Layer 4 of a small transformer language model trained on English Wikipedia (9 layers, counted from 0, width 64).
A neuron's activation on a vector x is SiLU(gate . x) times (in . x), where the dot is the dot product.

Input weights of the MLP neurons that the questions are about. A number n stands for n times 0.014.
n12 gate: -15 -27 10 -28 -15 -34 -14 3 -37 33 -23 -28 21 54 -32 34 -1 -68 10 -9 26 -54 15 -27 30 -8 -14 -20 17 -2 -37 -15 3 18 29 -14 1 -5 -20 -25 -8 17 32 -29 -13 -16 -49 33 10 -20 -1 -19 -37 17 -10 -1 -17 2 -5 6 11 13 -6 1
n18 gate: 43 -28 10 -5 -25 -28 15 -11 54 26 2 0 -17 -57 -7 15 21 6 -5 -16 -22 34 38 -33 -13 11 10 12 -21 10 -25 27 24 46 30 8 -32 23 -14 -16 -28 -34 -11 10 34 5 -30 -77 -30 19 -13 -13 16 44 4 1 -21 -39 28 -10 -13 -33 -8 42
n32 gate: -10 40 12 4 -43 -20 -55 4 44 -4 20 23 -8 18 -15 -11 32 -1 -59 4 12 -20 9 -12 -25 17 -7 -9 4 1 -35 10 -26 6 16 12 24 43 8 12 17 -52 27 -50 -7 -8 -16 -27 21 -32 4 -25 -12 51 -13 7 -32 17 64 -30 5 -1 6 -13
n41 gate: 3 19 -30 -34 40 2 85 -25 0 -27 4 3 10 -33 -20 -4 -10 -16 1 39 -2 -17 0 18 -16 -4 -16 -2 32 0 -13 23 -27 17 -35 -19 -13 21 -4 -29 -23 -20 31 46 -37 33 -66 15 -19 -16 -27 -1 -23 -22 36 67 1 -1 -15 -17 10 -24 27 -7
n46 gate: -5 20 31 -35 -13 29 5 16 33 13 -28 -51 8 -5 5 -4 0 -25 31 -8 27 49 -11 5 -6 -40 11 2 11 43 -17 13 9 -27 -11 0 45 13 6 -72 -5 7 29 10 20 30 22 4 -5 25 -24 -25 51 -34 -15 22 -21 -35 17 -23 -16 17 14 38
n53 gate: 6 6 -31 -7 17 3 -4 -16 -44 33 -22 41 -38 -6 3 18 18 -3 -20 26 -5 4 66 12 -42 13 -34 -30 21 -9 46 3 -25 -28 27 37 -3 -1 6 10 -2 -15 3 -12 -49 -42 11 -34 -35 28 -14 -45 -13 -4 31 51 -38 12 1 12 -5 2 27 58
n55 gate: -16 0 34 34 28 6 2 33 -16 40 28 -22 8 38 48 -14 13 -22 31 -27 12 26 -3 -22 -18 -33 -42 15 23 10 31 11 -22 1 33 39 29 -7 -24 4 13 -23 25 10 -35 24 5 10 29 38 1 15 -53 -20 -22 0 13 -20 -21 -13 -2 9 -14 28
n90 gate: 12 -8 9 8 34 -9 -24 -7 -4 -1 9 2 -1 -21 -16 -4 -2 -7 -5 2 -20 22 -30 23 -25 11 -19 -64 4 13 28 -14 -27 9 27 -10 17 5 48 -20 39 -4 29 20 3 3 -50 -7 18 -44 13 43 0 -16 -17 -1 -30 -39 7 -19 -10 -3 -17 -44
n100 gate: 36 -50 0 1 -10 -18 -12 29 -2 -22 17 2 -34 -43 -2 8 -4 24 40 -47 -17 -6 -3 -3 3 37 -29 23 -25 62 32 1 -23 1 -25 -3 -15 -53 67 -36 -46 -12 1 -31 -28 33 -9 1 31 1 -3 16 7 20 15 17 1 -17 17 -6 -6 7 -39 12
n106 gate: -17 2 -17 -18 -30 -32 6 -7 18 11 -22 24 47 59 -4 57 -15 7 0 -12 4 -13 -48 7 17 -27 -9 38 5 -18 -32 -16 15 -8 39 -19 7 -3 38 -14 -12 -77 6 59 -8 -25 -8 10 -5 -5 -12 5 -6 -48 -41 -35 7 32 -10 17 11 -42 -55 -6
n111 gate: 20 -15 10 17 -35 -2 22 10 -7 -43 -30 31 -3 4 -42 -30 -2 15 -7 -23 66 -5 17 14 -21 38 38 8 7 -17 -11 42 3 -2 -31 -9 27 -30 1 -8 1 49 31 14 -31 1 17 -28 4 -4 8 -5 32 24 22 -30 3 -56 -29 -33 -11 21 -41 41
n119 gate: -43 0 -9 -2 18 -44 16 -8 18 6 -13 29 7 -11 -18 40 -18 -12 -26 -17 -40 -12 -21 -57 6 9 -34 15 -30 -2 5 -6 16 -32 -25 12 5 18 -33 -28 20 14 39 -8 15 -1 5 -12 24 31 -33 -36 6 -10 -11 -4 -27 -58 -7 4 -1 16 -19 2
n163 gate: -3 51 -18 -14 -50 33 -20 -14 -8 7 -7 -23 3 42 19 1 -4 8 -49 6 -10 -16 17 5 -10 43 39 -30 -7 7 5 -31 -3 -17 -9 2 49 3 -2 3 -9 -28 51 10 -3 11 2 -20 -16 -36 -23 -10 -8 26 -4 44 -5 -38 -8 2 -3 -17 0 -13
n181 gate: 37 13 8 -2 -32 24 45 -20 -23 -16 8 -78 -6 -15 56 23 10 -6 2 1 1 2 -16 -3 6 26 5 13 -11 30 16 -36 40 -13 -13 51 -5 0 7 -3 -3 45 -19 -17 36 -48 -19 17 2 -9 -8 45 26 -9 16 -8 4 -8 -62 3 5 13 2 29
n186 gate: 52 45 -76 -3 -11 33 0 14 -28 34 -15 0 -3 -28 20 -28 27 32 22 -33 -7 25 -15 -15 -28 39 24 3 -13 65 31 12 -49 -12 -12 18 36 -7 55 20 -18 -15 -6 9 -2 -8 10 -19 3 -17 28 6 12 9 11 18 -21 20 -13 -23 -2 -43 -11 28
n188 gate: 8 -48 11 10 13 -9 -10 0 4 12 -25 -16 -23 -21 0 6 -19 -35 -37 6 -20 13 -91 -21 -15 -12 37 14 -10 -8 22 13 27 4 16 -26 -7 -12 12 -1 -15 39 -5 11 -27 41 -4 72 59 -38 10 -6 -23 -5 17 -33 39 3 27 42 -5 12 -26 17
n12 in: -9 13 2 -5 -11 -54 -1 15 36 -9 -7 18 25 23 1 15 -11 7 -25 5 -14 9 18 -4 46 -21 4 -25 42 -14 16 41 -12 13 8 10 51 -17 -12 -5 17 42 33 -26 -6 -41 9 12 42 22 -34 -18 12 -2 -46 -26 11 -39 11 8 32 -17 40 -25
n18 in: 17 -24 5 -13 23 16 -51 25 -29 -21 -15 35 7 23 21 -40 17 8 -4 36 4 38 -24 12 -37 26 -2 -9 -9 -33 14 -18 16 -20 -32 24 -2 -19 -35 28 41 11 -23 16 1 2 11 41 22 -23 -9 11 -18 6 2 -5 32 -41 3 18 -3 32 49 17
n32 in: -39 6 23 25 -27 23 7 -4 62 -1 -23 19 -9 -37 -60 -11 16 47 -7 14 17 8 14 -45 -38 -33 41 14 -8 -13 26 -4 -27 10 -20 12 -3 27 -35 3 -4 -22 -21 -12 -28 -9 25 -21 -18 -12 6 1 -39 -27 0 20 2 0 26 -40 43 -11 11 7
n41 in: -13 2 15 -35 31 29 6 24 -20 15 22 9 38 -5 29 49 -18 -10 -18 -28 -3 -12 22 5 -23 8 -56 2 10 0 -66 -30 0 -52 -58 27 -10 7 -13 1 -7 14 22 6 -25 -5 23 -45 -34 -6 -33 -5 18 10 50 -1 -14 4 12 -12 32 -36 -6 -5
n46 in: 41 -32 -28 15 -37 12 -13 -19 17 -13 17 65 12 9 17 16 0 -26 22 17 -49 -42 14 38 14 10 6 -25 -20 -39 59 15 16 29 -2 4 9 32 12 46 10 6 -44 -12 31 14 -37 11 10 -3 9 -20 -58 -36 32 -6 -4 1 -24 17 13 -20 12 -7
n53 in: 4 2 -31 24 12 32 -13 11 -51 25 -28 53 -29 14 4 11 27 -25 27 16 -28 10 26 44 4 -34 7 0 -4 1 21 -10 4 -29 45 -47 7 -10 7 8 -12 11 5 -1 -12 18 -46 -43 18 10 -12 15 4 12 10 15 1 -30 20 -43 2 2 -5 30
n55 in: 6 4 -24 14 3 35 9 20 49 31 35 -24 10 29 51 -16 18 -15 -1 -11 3 -20 -12 6 10 22 -4 27 39 -7 29 -31 -33 -1 9 9 33 -33 40 -15 -6 21 15 26 21 26 -30 8 36 37 19 -7 2 -53 34 -16 -12 -47 15 -5 -14 -19 -1 -17
n90 in: 21 14 -38 11 0 -3 -17 -41 -11 -10 -12 46 18 8 -37 14 -34 -39 -46 3 17 9 -1 30 -13 24 19 -14 27 -27 26 8 -5 -44 4 19 -20 23 15 21 26 6 36 8 -37 11 -2 -33 -1 22 36 8 43 10 1 21 -31 4 11 -32 -11 8 -33 9
n100 in: -34 -4 -16 -8 -29 -10 10 67 20 -10 50 19 -33 -4 26 20 -15 17 9 9 17 11 -30 23 -16 49 -8 10 -10 -44 11 -3 -37 27 22 4 -28 -13 -10 40 -5 -20 -17 -48 20 1 16 -14 -10 -22 62 -20 8 17 5 -3 7 -35 13 21 -8 2 14 -17
n106 in: -44 17 11 -7 -12 37 -4 3 10 47 40 9 11 21 -6 37 -15 -1 22 -9 -12 -37 35 -8 16 -13 -36 -24 9 30 14 -25 -18 32 -23 -13 15 -9 25 -24 5 -34 6 -51 33 20 13 -13 5 35 10 -12 -13 -9 11 20 13 -39 1 9 86 -3 -19 -37
n111 in: 27 -15 -36 27 -2 -12 31 -26 53 -13 -74 2 -31 -2 -44 32 -38 -11 -7 29 13 -5 -28 -1 23 6 22 -6 -30 -6 -40 42 20 -6 19 -22 -9 -43 -13 20 -13 4 -32 21 -23 6 6 -47 -12 16 21 29 8 -13 -14 7 -15 26 -37 5 -12 -35 -15 7
n119 in: -25 37 -17 -8 -31 4 13 10 22 -11 -24 -6 -31 -31 -14 27 -58 -31 -8 -17 -12 -9 4 -36 -10 32 -1 20 2 -37 -28 38 -3 7 -31 2 -17 -6 13 20 17 35 23 7 -18 -12 38 -10 41 15 -28 18 -24 3 -2 -18 -20 -8 -19 -26 -8 25 -20 -55
n163 in: -18 -61 -17 -24 26 24 9 8 -18 -37 20 -2 26 -16 1 22 -11 -6 34 -7 -7 51 -15 6 -14 -21 19 23 -6 -24 -6 6 -4 -25 6 -2 53 12 26 6 -33 -11 38 1 24 5 23 -26 4 -8 42 7 -36 -17 32 14 -14 6 -23 6 -19 -55 -32 -3
n181 in: -41 -16 22 14 1 43 -19 27 10 69 42 10 -17 -22 -21 -7 -8 0 -11 -10 -70 1 -12 -16 -10 42 4 7 -1 12 12 -1 6 12 -7 39 14 -14 7 30 56 -9 -17 18 -18 -30 -4 -26 -12 -4 28 0 31 11 -9 7 -12 2 13 -3 6 21 -19 -23
n186 in: -28 12 5 -43 -24 11 -1 -4 24 6 27 -6 4 12 35 2 8 3 -1 40 27 11 -3 47 9 -45 -29 -11 -36 12 25 -34 -37 -18 2 -4 -22 3 -5 24 3 4 -26 -35 2 16 -52 -4 -2 -2 16 -2 13 24 27 -55 63 -25 -18 6 4 -8 -10 -42
n188 in: 14 12 -26 -59 -11 -8 -22 19 27 -30 -30 -4 -31 -27 6 34 -10 1 15 12 64 16 26 -11 -26 25 -10 -64 40 28 6 -2 -9 -7 20 -19 31 -9 -26 -2 -10 -9 -6 -27 10 9 -46 -45 18 21 -14 18 7 20 4 -4 -24 25 10 15 -13 -3 0 -10

Each question shows a token from some text and the vector x that enters the MLP there. A number n stands for n times 0.01.

" le": -13 25 24 33 20 25 -10 42 -1 -29 17 17 38 4 16 3 -24 -16 8 25 -2 -12 35 28 17 -42 32 -32 -20 -68 -12 -7 -28 10 16 50 3 3 22 -1 -16 0 -30 1 54 28 37 19 9 14 35 0 22 17 -33 43 -4 -14 15 -10 15 5 -2 26
Which three neurons fire most, strongest first? n188, n46, n119

"s": -11 17 -21 5 -7 -12 -33 -52 -24 20 6 -10 -28 -6 -8 7 7 33 29 -42 -4 2 11 26 -26 -34 67 2 -7 -1 -7 -37 -11 -9 -3 42 -55 9 19 -8 -8 37 -38 -11 12 4 3 19 -1 27 -35 33 -7 19 40 13 41 20 -25 0 -5 -18 -11 0
Which neuron fires most, and how strongly? n186, at about 0.36

"it": -33 -4 -26 -41 2 -33 -63 -31 -52 -32 17 24 -23 39 -5 -21 -10 17 -2 4 -14 -8 5 -6 -5 -35 41 -40 -4 -32 15 -14 -9 12 -26 5 -5 1 -41 -21 -32 12 3 -2 41 -1 37 -13 -27 7 46 -4 -4 -17 -2 35 -21 3 6 -16 -8 17 -6 11
Which neuron fires most, and how strongly? n163, at about 0.33

"p": -1 34 21 -9 1 -1 -51 -12 15 -16 0 5 -22 10 0 -24 -10 -37 -4 -6 12 2 42 -11 41 13 43 8 -52 32 8 -16 -17 15 -21 9 -12 23 5 -22 13 -18 0 17 62 44 30 17 22 23 24 9 -4 4 -24 21 13 37 -1 13 -24 -14 -26 -33
Which three neurons fire most, strongest first? n41, n53, n12

"ild": -13 24 -17 -6 -14 -16 0 -59 -38 -42 25 41 -18 14 2 -23 -14 23 -20 -4 -44 5 -6 5 15 -12 2 -2 21 -51 4 -18 -43 8 -17 29 28 -24 19 10 -3 1 -30 19 8 29 21 6 -20 46 36 22 8 -32 -7 7 -52 9 5 -11 -8 32 -48 -8
Which two neurons fire most, strongest first? n90, n188

"ular": -9 5 18 -2 -23 -7 -21 -16 -12 18 -26 26 -11 5 -10 55 21 -11 -5 19 -6 -15 4 21 26 -22 -8 -8 -20 -19 -25 -10 23 -25 23 22 16 -55 2 2 -23 51 -27 -19 66 36 21 30 20 33 19 37 23 39 7 15 10 21 14 9 3 2 -14 -15
Which two neurons fire most, strongest first? n32, n12

" G": -12 21 -17 14 2 -40 -22 4 -6 2 28 -22 -3 16 18 52 12 15 -8 -3 12 -36 -7 4 11 5 -2 -14 5 -23 7 23 -59 16 14 74 -3 -5 15 -13 0 -4 -24 10 40 75 23 -1 -23 6 12 3 -2 -5 -7 24 32 -5 0 -20 -6 -13 -7 8
Which two neurons fire most, strongest first? n55, n100

"ib": -24 -6 13 -23 32 -17 -53 -24 -15 -16 -8 31 20 41 -18 55 19 -12 27 -16 -3 -20 -5 -9 34 -19 44 3 0 8 -28 -27 -20 4 -19 -18 17 30 15 -25 8 26 -9 -10 19 9 41 31 12 -29 23 20 -22 -35 1 33 -21 39 12 -13 -25 -20 1 -1
Which neuron lights up most? n106

"ar": 43 25 47 14 -14 -27 -9 -32 -42 8 19 14 18 21 11 12 22 -28 -34 -22 -26 17 19 30 22 -24 15 -14 -1 -29 4 13 -31 -32 -41 0 -17 8 -2 0 -27 -8 -37 -9 4 59 -1 14 3 23 20 5 34 10 -27 14 12 19 18 -9 -47 2 -30 39
Which neuron lights up most? n119

"ing": -20 -10 13 -13 2 -24 -64 -34 1 19 6 -5 -15 -1 -8 28 15 -9 -13 -15 -20 -45 20 20 15 -29 22 0 -24 -5 -28 -17 -47 -14 -10 6 16 -39 5 -19 -8 19 -15 10 45 -7 44 34 -5 32 -15 25 29 41 24 7 2 28 -9 -1 -18 -6 28 -36
Which two neurons fire most, strongest first? n12, n90

"t": -1 -8 25 9 17 -59 -17 -30 -12 25 -27 1 -27 -24 7 -11 -3 -3 -29 -18 -32 -26 -3 38 28 -8 45 -45 34 23 -23 -16 -5 28 -32 2 -13 -12 46 -15 -18 11 -40 26 40 6 19 5 15 21 29 -28 -47 9 23 -14 -2 34 -27 -13 -26 -20 -37 18
Which neuron fires most, and how strongly? n32, at about 0.15

"w": -11 -18 40 7 -1 7 -30 -25 -2 9 6 23 -33 -21 8 1 -16 22 -14 -30 -17 4 48 25 28 5 33 8 17 9 -11 -31 38 4 -22 36 20 -37 -18 -17 0 4 -62 55 14 28 22 20 19 22 9 8 25 25 -34 -18 2 4 -34 -23 -4 19 -23 10
Which neuron fires most, and how strongly? n181, at about 0.43

"ed": -23 -18 8 -24 30 -23 -72 -53 12 30 -43 -5 -10 -22 -9 14 12 -10 34 15 -2 5 4 50 18 -42 36 -3 1 -15 -16 -5 -56 -2 -13 14 12 -2 34 -2 -14 26 -16 9 31 5 20 14 1 41 2 2 0 14 27 6 14 -1 20 19 0 -10 6 29
Which neuron lights up most? n53

"b": 1 19 66 -12 26 -40 -53 -18 -16 8 -6 10 -44 19 -16 10 -10 36 3 -2 -4 -27 17 27 23 26 28 7 16 -14 -7 -26 20 43 45 0 -6 3 -21 -13 -1 -11 -26 10 6 42 42 25 17 -5 -18 15 -23 -33 -7 -8 -28 28 -4 -5 15 3 25 -12
Which neuron fires most, and how strongly? n186, at about 0.31

"ook": -25 8 1 -21 4 -21 -43 -51 -15 -12 -11 9 -31 23 -3 -32 19 16 9 18 -5 -37 -15 -12 -6 -33 30 -28 -11 -36 -33 -16 -37 -40 4 44 -19 -21 24 -15 -47 -12 -28 19 20 37 -26 14 22 15 16 16 32 -26 -23 15 0 0 -3 28 12 2 -34 -22
Which neuron fires most, and how strongly? n181, at about 0.11

"lect": -6 50 6 -48 -33 -20 -44 -4 0 -8 -39 23 11 20 -22 42 -8 7 6 -14 -2 -11 1 -10 10 -27 7 13 -12 -83 6 -5 -47 24 -3 61 -3 -8 -2 -15 -23 -8 10 3 53 0 15 -8 27 -4 11 10 10 -34 -33 -7 -4 28 -18 -6 16 12 -8 -5
Which neuron fires most, and how strongly? n106, at about 0.86

"et": 5 35 36 -14 8 6 -21 -20 7 -10 -37 10 -15 13 44 -19 16 32 17 -3 -32 -8 52 19 3 -37 -28 20 -9 -8 3 -4 -44 6 -36 28 -26 -12 12 -12 -22 -10 11 2 63 46 -8 38 12 -25 33 -27 7 4 22 -18 -24 6 -13 3 -8 -37 -16 -28
Which neuron fires most, and how strongly? n186, at about 0.35

" h": -16 -13 -21 53 15 -16 -13 8 -7 -30 31 -16 16 0 13 -8 -13 1 28 -9 -21 -25 13 -3 36 -2 20 -14 -2 7 -17 -9 -16 54 24 57 16 7 -2 14 10 4 -17 4 53 37 53 -7 16 41 31 25 27 -6 21 41 1 -43 16 -6 18 -5 -8 -18
Which neuron fires most, and how strongly? n55, at about 0.45

"im": -37 -8 45 -46 6 -35 1 -75 -35 -11 -11 15 -24 37 23 -1 7 51 -10 10 -29 48 42 -10 -6 -2 9 2 19 1 -10 -11 -22 26 -31 8 -5 -2 -27 6 32 -17 -6 11 21 26 -31 -16 30 6 30 11 7 8 25 60 16 1 -10 17 19 -4 -7 36
Which neuron lights up most? n18

" and": -30 1 -19 3 -20 -31 -48 11 1 3 12 13 38 11 7 0 -6 1 19 16 -60 -8 27 32 -3 -20 16 -4 -18 -19 -29 29 18 0 -5 29 47 -56 27 -5 -23 10 12 14 22 -5 -26 -27 -24 28 14 12 3 1 -7 55 -4 12 2 21 -32 -17 19 26
Which two neurons fire most, strongest first? n163, n53

"18": 2 31 -43 11 28 12 -48 23 -30 -2 -29 -12 -22 -17 -8 9 17 20 -25 -16 -40 -38 51 18 26 13 -10 3 -18 -6 5 -4 -42 -14 38 29 7 -1 -36 27 -35 7 -20 -19 17 5 -4 28 23 -13 45 24 13 -2 -5 32 14 28 -19 -37 -7 -40 8 -9
Which neuron lights up most? n53

"ion": -13 -9 -1 -38 -14 -22 -35 -1 -19 8 -33 22 -22 8 -7 21 29 9 3 -16 -17 -3 7 -25 -4 -37 21 4 -45 -18 1 -24 9 10 -10 33 2 22 -12 0 24 8 -45 6 86 35 -32 20 -15 22 46 22 -12 24 26 15 8 28 6 -19 22 13 10 -10
Which neuron lights up most? n18

"14": -1 11 0 18 -1 1 -54 -3 -31 -16 -18 -20 -28 6 -18 23 20 31 -25 26 -59 -19 27 -14 12 16 37 -15 -38 -19 1 -4 -11 -7 12 23 18 -1 -13 30 -4 53 1 15 10 -5 -11 35 -15 27 26 17 25 -14 9 16 4 5 -39 -15 -26 -40 3 4
Which two neurons fire most, strongest first? n181, n106

"ill": -3 35 -18 -24 -21 -50 -29 -70 -18 -27 -8 15 1 15 -6 -29 11 13 -5 -9 -9 -8 30 -31 -12 -15 23 -4 -24 -24 -33 -8 -28 7 -24 7 18 -29 11 5 -56 6 -3 44 7 49 13 22 15 -8 16 -21 18 -15 -8 13 -5 1 48 -9 18 -35 -14 -6
Which two neurons fire most, strongest first? n181, n32